Layer 6 of a small transformer language model trained on English Wikipedia (12 layers, counted from 0, width 64).
In attention head 1, each number of a token's query is one row of weights dot the token's vector x. The head spreads its attention over the tokens so far by the softmax of query dot key.

Query weights of the head. A number n stands for n times 0.0022.
q0: 150 16 -290 18 -20 11 -119 59 188 200 -99 -155 -67 -49 44 33 1 104 182 -148 242 152 -1 115 -77 84 -28 155 -5 46 17 23 -249 -52 -53 -24 70 -213 -3 56 73 227 120 -47 -89 -193 42 -101 -39 -137 -221 -7 267 -92 75 28 40 -32 -81 -15 -188 -139 -46 -15
q1: 36 -97 -218 -183 -2 -158 -26 -58 89 66 -51 20 -67 -117 -65 123 63 133 182 -84 32 70 200 15 157 90 -117 -59 -2 -88 57 60 -331 -23 -126 -35 27 45 -53 -82 -39 -24 -368 -313 -88 -95 30 160 -160 -40 -319 20 101 -175 -19 96 -13 194 -3 90 -48 120 -122 -52
q2: 13 -53 19 -39 -219 -7 -40 -111 -99 30 -7 21 -38 -97 -49 150 108 234 180 49 -3 134 70 -192 197 106 157 75 152 -37 79 -44 -111 -17 -193 10 14 108 -139 -138 -146 -7 -194 -127 -28 56 -1 -120 -13 -176 -152 -70 -33 -155 -162 214 -106 -36 135 99 -13 153 191 -103
q3: -8 -11 382 -160 -111 -96 -75 141 -107 91 12 -49 23 -257 47 252 66 133 137 105 5 167 -115 126 20 70 -213 77 -159 -13 50 11 -99 -32 -2 -14 138 92 -234 -6 -78 158 4 71 157 93 -18 -13 37 -171 -101 182 92 -41 -55 7 -28 -50 131 15 -210 -140 183 60
q4: -115 82 -273 83 135 -4 200 -243 -63 48 44 -125 11 3 129 10 149 -41 -20 -16 -70 -34 141 -122 58 -202 43 2 74 26 -42 -19 67 70 -77 13 61 27 -155 -175 144 126 -75 -12 133 -47 19 38 -259 -48 -48 96 -36 48 127 -98 -37 -77 -35 84 67 318 44 192
q5: -16 -73 -96 134 140 347 67 -60 113 -91 -60 173 53 -175 -166 -85 -9 -52 270 -17 33 2 82 -165 281 76 55 17 152 184 15 42 58 121 27 -85 -126 -55 -6 -208 -8 243 -10 -88 85 -7 7 -24 3 -80 103 58 139 -62 35 35 -43 -277 -50 -103 25 103 -101 -75
q6: 148 -101 82 190 -118 -42 14 -71 -79 6 -27 4 -16 -48 40 151 -106 237 -13 57 59 -80 -158 100 -15 66 -65 -26 56 -27 -52 -39 -319 -103 -29 74 165 -18 -65 60 9 -119 -104 -89 32 -125 205 -134 232 -14 -147 -2 -40 -227 -14 -73 5 -74 60 5 -154 -3 52 110
q7: 97 -105 176 -31 -49 202 41 30 -29 -21 -149 70 -16 171 -104 -158 55 60 -61 146 -26 177 -21 -44 -83 123 58 -26 41 -118 -277 -43 170 111 48 79 7 -11 3 -29 160 -58 -23 -153 -35 44 54 147 -62 -251 25 91 -19 -16 81 50 49 142 50 -98 -112 28 71 -107
q8: -108 44 117 109 -41 47 -41 -283 97 -113 -201 -96 -111 -16 43 -70 88 87 29 -376 -90 -5 -21 -29 -27 -284 -111 -88 94 22 268 -111 -76 138 14 -182 12 -27 -41 40 14 98 -30 -70 4 -162 19 -56 -392 -154 12 -20 -91 -220 -86 -79 -49 154 -372 -99 28 58 59 79
q9: 61 6 56 -137 88 -20 -175 8 36 49 -95 70 -63 -6 -46 -12 -19 67 89 185 -53 -27 -20 90 -61 -116 90 67 34 -51 72 -32 -21 -195 100 157 -59 -66 -10 113 96 70 93 -64 25 -32 -77 -34 74 -138 86 -32 134 11 -67 23 -53 50 83 -67 -41 32 53 -20
q10: -9 19 -88 31 16 103 147 9 -52 -218 194 245 319 -4 -75 91 165 -125 -183 -26 -67 286 56 155 -19 -199 -7 -159 -119 169 66 -18 -47 -22 -300 -24 -131 197 -80 200 21 13 -350 -25 18 128 107 271 -12 191 199 66 -2 -196 -105 79 209 161 -40 356 44 -34 -167 -148
q11: -138 29 79 3 -78 90 -17 -26 -95 204 35 -34 9 -17 -223 -4 0 -55 207 56 113 176 13 -180 -18 212 -83 -70 -108 74 49 -151 20 377 26 -41 -3 71 -8 -136 -214 -183 -90 144 -145 48 -73 -30 113 96 -204 -18 -53 -77 0 202 25 -206 216 -16 268 101 107 127
q12: 18 57 -4 -36 -84 109 -356 35 297 138 102 -32 -48 -32 -226 96 -25 312 -59 -53 -2 25 133 20 52 -373 -8 114 -73 342 -173 -34 -47 248 81 -72 -12 -136 45 104 -69 -21 -122 135 -15 -48 -135 16 155 -99 302 -225 76 54 -28 79 -158 132 -5 -177 -131 -182 -29 103
q13: 221 158 -25 76 149 107 -10 -54 60 -260 -3 4 25 90 -191 47 -181 117 -34 -90 344 195 -62 0 -211 232 -147 -122 -43 -50 122 -5 36 -26 -164 -135 143 -66 44 -134 -165 212 287 27 208 -268 146 91 69 308 16 114 -65 31 173 301 18 -44 20 60 -261 46 -171 -145
q14: -215 -169 -65 103 96 -167 -225 271 104 -274 159 140 59 69 -17 -206 -24 -149 -92 73 63 21 104 -33 268 50 -194 -57 -12 -49 5 81 202 5 -218 -253 25 -73 179 -106 -52 83 -75 27 81 -196 44 81 -91 -121 43 44 -70 -72 -155 178 -42 101 -162 -139 100 -123 -241 35
q15: -165 220 -132 -32 2 59 -141 -3 93 240 11 87 -180 20 85 -92 -116 114 -77 -167 186 -145 -107 8 -102 -56 27 -18 -183 39 16 4 -161 168 -165 -22 -123 -75 -143 -261 -43 208 -47 52 176 100 70 146 57 -155 79 -57 106 -4 -67 -145 -57 51 163 65 10 -30 236 -4
q16: -92 141 -19 105 -99 -32 -3 125 24 26 -63 -104 -33 78 -10 -44 -61 131 -115 -20 -189 130 -43 85 -85 -117 -130 -131 -109 -15 131 22 55 -149 -90 -181 -102 -98 38 -14 -59 -108 -165 124 -16 52 16 94 101 5 -181 -42 -78 16 31 108 40 41 41 -11 -114 -117 -23 -118
q17: 21 101 -58 70 132 -77 21 -56 -28 -123 -209 99 -71 181 68 -39 -117 -6 48 184 -11 -69 25 -13 -74 -83 195 -18 -126 94 -146 122 20 -49 87 254 -131 -31 -29 -94 213 248 177 172 160 135 89 17 -90 61 -48 78 52 105 95 39 -34 -156 96 123 209 -149 125 -14
q18: 124 23 47 50 150 -20 153 -31 35 36 -306 106 -92 -2 119 35 -1 -78 50 -45 30 -80 165 -42 152 -39 -22 -31 61 -27 26 -40 14 -27 -116 -69 -29 -10 -1 -127 209 99 41 -62 192 310 -9 -62 -27 11 -159 40 257 -74 208 84 -19 45 -98 -77 47 117 -128 -101
q19: -51 -14 207 -8 22 1 -11 -101 -336 -48 39 176 -155 58 16 -27 95 -197 -224 147 -60 -223 80 41 -149 -54 129 -27 -44 -46 121 58 -14 246 47 182 -129 188 82 67 -25 203 251 -213 45 304 -69 -30 154 35 -7 38 47 108 261 73 39 -66 -59 -92 75 -114 50 109
q20: 30 -91 171 68 -3 -126 18 49 62 -77 325 -198 35 -89 -52 46 7 194 -319 -42 -174 119 -89 -21 -56 -64 -159 -81 -144 -12 -209 -76 -18 -43 75 -12 39 -65 -50 246 129 -114 -56 178 -41 -50 -123 -100 74 -19 148 -92 -234 -132 106 -111 -126 -52 61 61 -177 -51 -44 29
q21: -246 113 -74 -141 -98 -44 -228 -111 -75 -46 5 52 145 -46 -142 22 84 131 71 139 -146 38 132 -204 26 136 56 -165 73 124 167 -4 -60 125 155 127 -160 157 62 -66 -162 186 165 168 46 313 -66 -27 53 109 -227 -105 53 127 326 135 9 243 -62 78 100 180 105 61
q22: 37 -38 142 28 201 108 -168 284 16 88 252 -108 160 -21 -91 -114 23 -45 -67 -76 -81 -98 -32 387 -181 -46 -104 -148 -145 -96 -263 19 -102 35 111 -40 -45 -99 48 188 359 113 5 44 24 -2 80 177 84 -20 252 64 -43 -24 184 -11 -71 38 6 6 -190 -283 -102 -102
q23: -20 -96 13 84 173 55 88 97 33 -94 -199 -138 -126 -163 -17 -357 -123 243 137 -65 -67 52 40 22 -74 -178 259 12 -57 -43 -255 -10 299 -102 77 54 -127 88 85 -51 41 143 323 -153 71 19 -85 59 26 63 265 -218 -50 220 35 -82 42 -31 -28 33 123 -173 -121 42
q24: -96 33 131 -110 -100 -92 96 24 126 55 160 46 66 94 -43 60 139 -312 -49 102 -129 -90 171 180 -140 -95 -107 -18 -44 -96 -35 81 130 -251 54 -62 -121 11 -33 2 -45 -77 17 156 55 -216 22 201 109 149 45 2 76 74 54 -185 -43 78 111 -94 -4 -191 -40 -113
q25: 110 64 -53 62 161 79 -75 237 88 136 112 -173 -57 76 336 163 40 38 16 -148 5 -21 57 184 -130 -120 43 -97 -141 -145 -152 -65 -36 -80 -31 17 91 -140 71 192 150 -168 -69 145 13 -159 16 -24 148 -80 37 -48 -283 62 88 72 -281 166 180 153 -28 -138 -37 75
q26: 44 29 -120 -63 -45 -25 202 -134 70 132 -53 -156 90 -6 226 -212 101 56 -172 -166 112 49 127 -239 316 -77 128 -199 98 -245 54 73 126 -163 42 24 1 122 -254 -133 -101 4 -128 156 -98 -170 -6 -34 72 -235 -196 91 -168 21 -125 86 -75 58 -203 11 92 121 -130 85
q27: -281 124 104 95 86 -181 219 204 110 9 129 74 57 -165 -189 188 -145 -61 47 57 28 11 -172 -83 -15 110 138 -175 13 -111 -65 -172 198 142 -23 -294 26 209 -153 -62 106 113 56 -8 159 -23 -314 -75 -145 -38 235 80 -182 -137 -91 87 38 -51 158 -53 -60 -228 -11 -249
q28: -15 79 146 -94 116 36 72 -47 48 -279 67 74 39 -106 -108 -136 -67 53 119 103 49 -76 24 -210 -57 -13 -255 134 -89 -106 35 43 143 12 -112 -220 -36 -51 49 -35 -169 15 160 322 -79 47 44 182 -135 276 -64 276 2 -99 -116 133 -9 -329 -67 -132 -16 -145 -190 -99
q29: 121 126 -77 -56 -69 -69 -43 74 158 2 -165 16 -273 16 215 -108 121 97 103 -57 -79 -40 -106 -127 -63 -64 -24 -20 160 -238 117 -148 224 -33 -59 -66 -198 -98 -77 -120 -56 -35 5 51 -39 -41 -1 78 -28 -45 -177 -82 -26 -158 59 114 26 -237 -72 203 -104 203 -15 124
q30: -2 -121 19 -95 182 -262 21 -98 44 -213 5 83 111 125 17 119 178 -81 172 -109 -213 239 -119 17 -110 10 -71 37 227 -146 -169 98 -10 30 119 11 -76 -43 16 -113 80 188 -81 -179 -39 483 26 -54 334 -39 -78 26 -3 -108 21 75 -234 94 154 -8 11 35 -78 168
q31: -179 42 48 295 85 55 -12 -99 -66 -5 152 146 11 333 31 -56 -135 241 -198 186 10 20 -250 -111 -54 99 159 173 112 121 329 264 252 105 -138 93 -151 65 119 -112 -372 211 263 166 76 29 -116 -87 62 65 341 -45 59 -86 174 103 154 -45 152 151 -15 85 73 -144

Each question shows a short text with each token's key, already scaled and adjusted for position as the last token sees it. A number n stands for n times 0.0027.

Then comes the last token's vector x. A number n stands for n times 0.0048.

0 " T": -1 -27 -62 -79 187 -156 171 86 163 344 113 283 -91 -12 43 53 11 191 46 -37 112 -163 148 166 131 286 -37 -31 108 -107 82 33
1 "ol": 57 30 -81 -131 22 0 103 67 42 229 3 132 -31 -147 121 58 38 116 37 -54 80 -19 126 209 44 218 -42 -59 -20 -123 78 -17
2 "im": -34 -28 -110 -114 69 -67 61 62 99 210 -43 78 160 -156 143 60 5 -39 67 -24 8 2 74 52 72 139 48 -99 67 -59 164 -121
3 "a": 0 -52 -68 -15 -1 -91 20 86 132 192 -85 67 15 -35 213 93 66 23 -7 -111 47 -17 52 33 132 169 -43 45 108 -20 -78 -84
4 " on": -99 -82 -124 -61 131 -94 120 242 138 278 115 180 -160 -144 174 14 98 20 -63 49 220 -47 163 81 140 305 38 30 4 -64 64 68
x: 41 26 119 -17 11 25 136 72 40 68 272 -10 -99 -16 26 219 108 24 37 141 92 25 12 192 -169 -47 132 10 -248 -305 -14 35 -52 -75 -65 -47 18 87 73 69 97 -120 95 46 55 -151 -275 137 94 67 72 -108 -28 -118 -35 105 -243 29 -31 -96 -232 160 -2 115
Which two tokens does the last token look at most, in order? 4 " on", 0 " T"

0 "6": -45 8 -81 -63 84 -175 145 70 59 366 -112 258 -101 -62 21 -16 -35 49 24 -59 67 17 117 75 86 284 -43 71 -2 -26 81 0
1 "3": -4 -27 -69 -49 67 -153 161 7 44 332 -112 297 -81 -57 -11 58 -52 15 -41 -106 68 -34 131 90 107 258 -49 21 -8 -43 89 -13
2 ".": 30 -21 -50 67 59 11 50 33 71 222 -143 156 -207 -97 105 -61 -23 -31 -66 -38 101 17 51 58 113 301 41 74 -7 40 115 20
3 "9": 161 -56 -108 2 17 -218 168 53 12 342 -120 267 -129 -60 -64 -1 56 -18 -83 -89 96 34 155 63 65 260 -57 -35 -11 -43 100 -37
4 ")": -59 -68 -100 49 -14 -69 111 36 83 175 -25 57 -35 -26 29 -39 11 -37 11 -14 69 144 29 23 97 295 38 73 -77 -12 112 15
x: 62 94 0 148 45 -23 13 89 -18 70 -97 40 -144 142 109 245 110 158 -17 -113 106 -60 3 302 -13 68 182 -134 -62 -154 87 -193 118 62 107 0 -109 -111 -60 126 -134 141 -48 -140 -123 -188 33 18 42 -91 134 2 -41 -48 40 11 -278 92 50 -11 -30 117 -82 -70
Which token does the last token look at most? 3 "9"

0 " on": -21 47 -114 -9 213 -127 155 283 134 335 66 209 -180 -133 174 -18 -107 61 115 64 166 -15 162 56 155 330 28 51 15 -27 92 66
1 " the": -15 46 -28 85 64 -87 149 40 78 334 -147 186 -109 -1 131 4 11 55 -6 -7 120 32 44 85 129 335 45 220 57 25 27 -23
2 " E": -40 -84 -20 -75 147 -136 78 137 154 255 23 239 -56 -31 112 26 95 77 -60 -22 121 -43 195 239 123 239 -23 40 117 -80 17 15
3 "ast": -11 -77 -123 -82 72 -57 67 79 133 356 39 170 -56 -107 118 25 81 -9 67 -73 214 -155 154 71 -18 231 -16 32 107 -43 14 -43
4 ",": 7 -92 -150 116 -5 -126 129 80 92 301 -47 241 -116 -111 86 -96 51 -31 -72 65 165 101 88 62 189 353 -1 91 83 -21 67 -68
x: -82 49 -36 112 55 -9 -6 108 41 131 -55 -68 -30 -34 23 215 143 -6 75 -54 -107 -2 20 291 -68 82 241 -170 -146 -252 -45 -129 82 131 116 -29 -58 -35 109 -17 -27 -65 161 -12 -61 -189 -124 21 130 -150 23 -58 -59 -13 213 184 -106 61 76 75 -20 133 -17 -30
Which two tokens does the last token look at most, in order? 4 ",", 1 " the"

0 " H": 41 -7 -86 -110 143 -160 101 117 176 276 143 278 -88 -45 93 95 -29 168 36 6 111 -80 188 133 179 315 25 -78 41 0 23 -10
1 "en": 16 -58 -20 -68 61 -26 74 153 -1 250 35 136 -26 -85 105 122 7 -28 104 32 48 -55 189 78 116 210 -150 -62 102 19 32 -47
2 "ley": 120 -1 -90 -16 93 -53 82 51 95 237 10 112 -71 -84 142 -3 23 -35 24 46 78 87 56 2 73 351 -5 62 47 -54 74 -97
3 " F": -79 -95 -30 -48 103 -220 103 107 202 330 89 192 -37 -74 108 83 36 13 -12 15 133 -84 147 177 136 321 0 -37 86 -96 44 -67
4 "est": -44 -73 -117 -70 2 -132 111 98 11 374 43 172 -2 -121 105 -6 -21 -8 30 -76 147 -103 139 91 53 164 28 47 159 -136 56 2
x: -67 325 22 45 79 -78 -20 15 178 32 178 86 50 -19 37 241 -44 20 187 142 -100 -43 -68 107 39 228 27 -76 112 -20 -71 -201 131 48 -27 6 91 -29 -57 -37 96 -66 -98 247 199 -132 -139 79 97 -47 161 -80 104 62 80 -86 -134 -37 68 -79 -28 -101 -125 100
Which token does the last token look at most, and with what share of its attention? 4 "est", with about 40%

0 "bum": 27 51 -50 20 76 -63 29 54 27 296 -149 171 -127 -54 78 -82 21 11 27 -22 89 27 54 117 49 248 12 238 14 -35 19 -4
1 " de": 64 -25 -124 -79 38 -77 103 142 265 297 103 202 -55 -115 79 22 -119 109 45 17 161 -11 126 124 172 257 25 29 78 -54 -42 34
2 "b": 106 -5 -25 -106 -32 16 81 18 130 223 -79 218 -1 -106 228 -131 35 45 27 -67 153 -30 113 21 92 292 -13 -61 67 13 61 -33
3 "ut": 33 -23 -136 -79 130 -192 82 89 153 361 -98 234 -8 -24 91 -97 7 7 183 -164 208 -119 91 -1 112 142 -20 138 151 -51 108 8
4 "ed": -69 -28 -108 -43 152 -171 151 146 105 315 -102 227 -38 -102 131 -25 59 -1 51 -4 140 11 146 117 108 256 -32 141 20 19 59 -30
x: 106 50 5 48 46 -142 98 1 71 -21 132 140 -34 -41 28 254 4 28 90 -12 -16 -55 -67 190 -71 -43 99 -177 -87 -39 20 -200 128 56 41 -133 -186 -80 -162 -71 64 -17 86 19 -59 -170 -78 -24 92 46 204 -230 62 17 -95 172 -105 169 -18 -37 -191 -13 -115 68
Which token does the last token look at most? 4 "ed"

0 "ed": 14 30 -40 8 160 -122 147 176 90 365 -100 221 -84 -92 153 -19 -55 23 125 17 111 58 129 97 132 298 -14 150 -10 40 62 -55
1 " with": 66 -31 -151 42 91 -118 138 195 103 303 -62 143 -185 -101 134 -52 -6 115 36 56 124 91 92 69 197 358 104 88 -13 2 66 21
2 " f": -5 -32 17 33 68 -120 56 109 167 255 41 69 -25 -7 135 62 68 1 -54 30 57 -102 41 53 171 313 54 8 53 -96 33 -68
3 "our": 16 -79 -79 -19 125 -149 133 96 26 294 48 227 -30 -136 82 118 137 -32 67 -32 225 -65 154 42 76 242 -43 20 136 -40 46 -33
4 " other": -125 -93 -24 -22 12 -48 131 13 -63 214 35 202 -64 7 110 34 92 4 -212 -19 138 64 98 106 64 220 4 -33 70 -143 -1 -33
x: 217 33 84 -111 -39 66 -97 116 124 33 -83 132 -100 -172 31 186 0 109 20 180 -33 1 -54 140 1 -57 30 -61 -46 -212 -61 -61 99 154 -90 11 55 43 121 193 21 37 25 -32 234 -130 20 121 159 124 95 -208 29 83 69 -19 -274 15 167 121 -13 20 -100 -23
Which token does the last token look at most, and with what share of its attention? 0 "ed", with about 30%

0 ".": -72 -11 -81 43 80 6 69 56 86 252 -191 174 -198 -109 94 -98 -16 19 0 -58 120 44 79 60 123 326 24 72 37 51 83 3
1 " Is": 20 9 -150 -27 87 -18 154 143 8 358 -39 200 -206 -44 62 -149 -49 42 53 -54 174 40 112 16 147 323 -2 108 -49 44 66 -37
2 " s": 28 -20 -44 -31 102 -123 108 113 97 275 69 231 -161 -96 38 68 32 76 2 16 47 -122 88 215 144 373 88 12 63 -26 54 -79
3 "it": -111 -122 -223 -102 31 -31 86 75 50 316 -86 163 27 16 185 -40 19 22 86 -93 177 8 148 26 164 186 -15 -76 73 51 56 -108
4 "u": 27 -2 -134 57 78 -209 11 119 47 257 -91 93 20 -68 205 -43 -68 -2 -37 47 64 -27 66 -4 80 206 -7 -7 40 -95 80 -115
x: -87 83 -15 4 119 -178 -42 150 4 113 50 94 71 -18 -3 152 -192 -7 26 -46 47 -73 39 184 30 -53 -125 34 -136 -169 71 -223 141 138 174 62 22 42 -135 40 62 -161 33 -9 50 -127 34 69 -105 -94 -162 -33 -73 316 46 188 -127 189 -141 -202 -71 -15 -88 57
Which token does the last token look at most? 4 "u"

0 "tern": -61 12 -36 -79 48 -54 147 68 68 310 -1 174 -18 38 93 0 -80 -86 105 -83 150 -71 -22 -17 62 220 59 30 112 -112 116 -132
1 " The": 5 4 -42 2 60 -75 103 49 70 320 -91 192 -92 -1 148 -1 59 112 6 -1 134 26 80 115 101 348 26 177 8 28 25 4
2 "at": -24 11 -138 -32 -5 27 184 91 95 323 -65 237 -18 -19 228 -26 -30 121 126 -99 200 -115 106 81 98 228 -14 45 137 -14 36 -73
3 "re": 51 39 -138 -13 12 -148 67 87 109 352 -98 229 -1 -53 104 13 40 42 -7 -204 141 -69 57 -1 62 138 32 147 75 -59 123 3
4 ";": 10 -41 -49 114 -40 -18 132 34 104 229 -94 183 -172 -58 102 -28 26 -5 -61 28 136 66 105 78 193 263 30 33 51 -8 65 -36
x: -91 3 -13 86 112 46 81 63 23 30 -32 -7 -154 -1 74 188 128 -42 74 -134 -123 -14 37 205 17 -77 233 -162 -157 -255 -44 -159 102 7 35 -15 -76 -38 -49 19 -112 -82 157 6 -124 -257 2 99 69 -46 64 -76 -40 1 177 116 -234 -14 -6 95 -42 191 14 7
Which two tokens does the last token look at most, in order? 1 " The", 4 ";"

0 " t": -17 -41 -90 -16 124 -128 172 69 152 322 134 260 -39 -59 33 33 -35 182 38 -56 117 -167 88 75 164 294 -9 -37 110 -110 22 19
1 "rans": 117 90 -44 -47 65 -98 97 109 100 346 59 228 19 -105 103 105 -60 15 25 -53 131 -64 91 105 97 244 -72 103 80 2 21 -73
2 "fer": 95 98 -63 45 87 -65 147 6 116 289 -80 161 -78 -48 108 -106 -65 -32 -24 41 105 -75 120 -34 48 194 11 10 106 -171 92 -36
3 "r": 63 35 -29 -43 77 -77 51 73 49 293 -82 108 5 -34 13 -35 49 40 110 -52 78 35 25 5 109 176 49 52 30 13 52 -75
4 "ing": -46 -49 -53 -70 74 -96 76 84 179 254 -96 140 49 -61 129 -69 41 -3 0 21 85 36 86 15 120 251 -44 114 69 -46 4 0
x: 81 -57 53 5 74 -188 78 50 165 77 -10 -76 -160 -56 -47 134 -70 56 65 -45 59 -205 -80 124 -120 60 58 -94 -87 64 -12 -108 261 139 54 -51 -112 -98 -129 8 53 -14 -23 73 -136 -231 28 -84 97 -127 162 -170 26 -51 -106 226 -95 116 -70 39 -70 -101 7 108
Which token does the last token look at most? 1 "rans"

0 "y": -11 49 -48 -35 66 -77 75 78 107 305 -119 173 -73 -98 161 3 -3 35 85 -18 44 30 103 94 84 285 -20 109 -17 15 63 -34
1 " m": 31 -81 -83 -109 91 -81 70 135 156 325 75 173 -8 -111 2 44 -4 82 -21 -56 52 -108 92 140 133 239 41 -3 -37 -42 51 -79
2 "e": 79 -33 -225 -40 24 -142 71 114 163 297 -65 287 -26 24 195 66 30 104 96 -125 186 31 159 64 99 223 99 12 46 -44 -48 -21
3 "an": 2 -25 -112 10 29 -105 54 47 44 268 -112 60 -99 -90 162 -47 5 36 -28 -75 79 -32 84 45 31 220 -20 49 91 -47 7 -98
4 " ": 41 -17 -2 28 10 -108 163 84 156 297 -88 232 -28 -110 52 2 -17 -14 -61 -9 117 -79 148 106 120 243 -33 26 42 1 3 29
x: -261 117 75 -37 233 139 93 88 -51 97 47 -5 -99 78 30 67 -31 -6 -90 -32 -96 -138 -3 35 -171 -43 106 -124 -33 -165 32 -29 115 -145 132 -50 -8 -87 97 60 -24 -158 55 -47 -96 -113 -130 -51 62 99 148 -185 -247 62 -18 114 -187 54 68 43 -101 -7 -82 48
Which two tokens does the last token look at most, in order? 4 " ", 1 " m"

0 "ur": -86 -41 -50 -43 120 -83 116 121 178 325 -165 208 -135 -8 180 -97 -36 -44 97 -64 93 -102 122 42 91 186 -74 79 122 32 70 -51
1 "es": 41 33 -107 -4 64 -117 91 162 79 336 -157 138 -100 -39 130 -83 -41 83 79 45 82 72 103 53 100 267 -44 136 12 40 5 -53
2 " for": 31 -106 -170 -31 162 -174 99 245 121 351 24 156 -146 -128 161 -26 69 90 -5 90 219 -55 116 45 163 272 23 89 39 -45 68 39
3 " Feb": -3 -95 -144 -45 113 -33 50 167 115 302 -106 367 -61 -4 10 -86 36 -45 -68 3 229 29 180 100 86 275 -95 40 5 44 35 -57
4 "ruary": -115 -67 -117 -122 140 -188 123 163 182 386 -35 298 -49 -74 25 -44 184 -172 -100 91 280 110 196 77 76 331 -84 -32 -27 -6 50 -44
x: 128 80 -79 41 169 -69 95 67 161 132 -50 76 -24 6 11 149 -79 2 -46 -135 -3 -220 -91 109 -228 -174 210 -7 -74 -68 8 143 87 42 -32 13 -148 112 57 107 106 13 103 -149 123 -178 -240 68 133 -239 13 -51 3 -20 -115 48 -12 76 137 43 -77 36 -171 42
Which token does the last token look at most? 2 " for"

0 ".": -72 -11 -81 43 80 6 69 56 86 252 -191 174 -198 -109 94 -98 -16 19 0 -58 120 44 79 60 123 326 24 72 37 51 83 3
1 " The": -20 37 -33 35 81 -94 119 58 60 345 -146 160 -157 12 130 -5 51 112 18 -5 134 28 58 105 91 333 66 223 -12 51 21 22
2 " sec": 35 -144 -59 -136 -72 111 65 57 250 183 22 136 -20 -4 111 -44 58 107 18 36 118 -83 71 179 16 271 156 -85 -19 16 -98 -6
3 "ond": 42 -76 -191 -57 37 -58 128 118 92 355 -20 232 1 -154 142 -2 80 77 -70 12 169 -92 119 133 -54 202 -35 50 126 -123 36 -122
4 " are": -7 -184 -144 -55 -12 -96 156 61 144 424 -31 277 -234 29 151 -116 79 96 -124 -170 263 -25 246 39 197 232 31 84 31 -35 -30 34
x: -6 219 -10 -7 -28 -53 149 68 144 136 123 -27 -183 -183 91 108 -17 161 80 25 37 -259 48 -101 -21 132 26 80 -94 -76 -69 -63 173 -75 210 -92 68 52 86 84 120 90 94 81 -112 -173 126 94 133 29 -6 -135 53 129 186 24 -235 -47 124 135 -37 63 -60 -69
Which token does the last token look at most? 1 " The"

0 ",": -32 44 -90 111 71 -75 112 103 108 305 -108 192 -156 -56 92 -94 1 80 97 -4 137 107 56 59 161 358 17 140 43 44 54 -50
1 " L": -32 -63 -118 -101 106 -91 74 157 108 330 19 184 -79 16 35 -8 -1 113 30 -12 130 9 222 164 126 282 -28 2 36 30 77 74
2 "a": 15 -26 -110 -90 -13 -160 66 106 152 259 -19 201 -2 -40 170 93 12 99 44 -145 107 -83 122 113 76 203 22 34 124 -63 -28 -108
3 " E": -113 -99 37 -91 149 -140 51 121 157 237 51 213 -58 -50 107 29 35 34 -50 -21 127 -59 156 218 135 234 3 42 95 -84 0 -4
4 "st": -110 -91 -133 -76 82 -89 64 116 106 365 68 185 55 -165 135 59 50 11 66 -16 190 -41 179 102 38 176 30 -14 132 -99 -12 33
x: -107 -55 18 -26 34 -40 -11 -4 260 -59 22 27 7 43 -5 196 -70 -16 169 153 -78 -35 3 -42 -67 128 101 5 201 -50 18 -198 7 -53 34 -86 78 -32 -133 -37 102 18 54 268 145 -226 -359 189 -38 -105 74 -51 23 -34 -90 -64 -134 70 125 -39 -5 -139 -145 154
Which token does the last token look at most, and with what share of its attention? 0 ",", with about 60%

0 " to": -5 69 -124 42 113 -164 115 182 100 336 -83 216 -146 -24 109 -28 -24 59 76 -16 143 45 98 39 171 307 102 175 26 -8 82 3
1 "t": 30 37 -130 -87 92 -113 87 18 83 367 -131 316 -12 -46 126 -76 -34 24 148 -126 150 -29 144 -17 135 227 62 19 -5 -8 138 -36
2 "al": 19 2 -22 -12 -31 25 134 44 89 217 -103 107 -8 -18 155 5 -32 21 1 -101 60 -33 88 51 134 229 -26 77 123 -18 36 -77
3 " of": -41 -76 -125 8 80 -159 96 165 111 342 -95 200 -151 -23 136 -32 24 74 15 50 162 37 117 63 139 318 112 181 27 15 14 22
4 " ": 71 12 11 57 9 -75 165 91 148 312 -125 219 -70 -71 64 -18 0 3 -84 10 111 -75 127 76 112 249 -54 68 59 40 -38 12
x: -258 32 81 -81 195 165 95 69 -53 84 15 -33 -81 70 38 76 -55 3 -126 -62 -83 -112 4 -9 -168 -89 106 -97 -46 -222 -38 2 146 -95 162 -66 -39 -103 114 45 18 -148 27 -51 -96 -99 -99 -72 96 142 131 -158 -240 98 -2 116 -157 81 85 40 -127 -31 -79 -4
Which token does the last token look at most, and with what share of its attention? 3 " of", with about 90%

0 "al": -30 24 -13 5 -18 11 112 37 101 239 -146 110 -20 -78 153 -54 -8 19 32 -66 33 -18 36 72 126 265 -65 115 114 -10 44 -78
1 " O": 54 -51 -33 -36 158 -113 58 158 168 220 77 251 -58 -26 80 42 0 135 5 37 92 -31 114 173 122 318 -36 11 71 -53 7 5
2 "ak": 46 72 -135 -119 92 -110 155 123 118 345 -96 313 -191 -53 215 109 12 37 73 -171 223 -141 232 81 59 230 71 -21 157 -62 57 -103
3 ",": 38 -93 -149 113 30 -109 114 91 95 300 -83 210 -140 -86 81 -92 7 18 -21 57 152 97 70 64 176 359 6 113 56 22 65 -67
4 " M": 8 -78 -89 -100 112 -120 49 161 185 345 33 232 -32 -13 24 28 -28 -122 -62 -113 133 -156 212 205 126 217 -18 6 28 -19 101 -49
x: -44 179 -255 -16 8 46 -64 271 130 80 -8 30 -126 -121 28 80 -128 73 -20 -86 -129 -58 -90 65 -39 126 18 -94 -175 -99 50 -91 -32 -213 166 -114 63 2 44 24 3 -65 74 -97 19 -108 -109 -74 140 -1 23 24 -210 15 -131 63 -170 -19 85 88 -66 -134 -166 108
Which token does the last token look at most? 2 "ak"

0 " its": 47 77 -78 102 122 -231 132 89 72 298 -63 207 -58 42 131 23 -75 71 -13 32 127 21 79 40 111 250 75 123 65 -69 3 -22
1 " n": -9 -74 -92 -111 91 -94 98 112 217 356 92 228 -82 -44 -59 41 11 27 -21 -153 101 -215 109 92 158 272 79 16 60 -85 54 -115
2 "ame": 86 14 -111 -52 138 -80 189 117 189 332 -21 187 -105 -20 197 -8 20 -6 38 -19 104 92 125 52 183 345 -10 138 58 -33 -4 44
3 ",": 21 -88 -155 118 22 -96 120 101 99 303 -96 199 -132 -57 93 -88 -4 8 -13 54 164 93 77 46 177 349 11 125 38 19 88 -62
4 " on": -111 -99 -120 -63 138 -91 98 237 143 295 76 185 -150 -116 183 23 87 22 -78 60 215 -22 197 126 95 287 61 63 -10 -50 35 126
x: 68 14 107 42 57 67 119 67 62 38 234 67 -168 -10 48 195 85 43 51 72 99 19 12 176 -179 -8 124 18 -204 -304 -9 76 -69 -87 -40 -41 44 97 40 123 100 -138 134 39 72 -154 -242 102 106 100 67 -77 -9 -163 12 145 -210 -10 -3 -112 -245 151 -33 165
Which token does the last token look at most, and with what share of its attention? 3 ",", with about 50%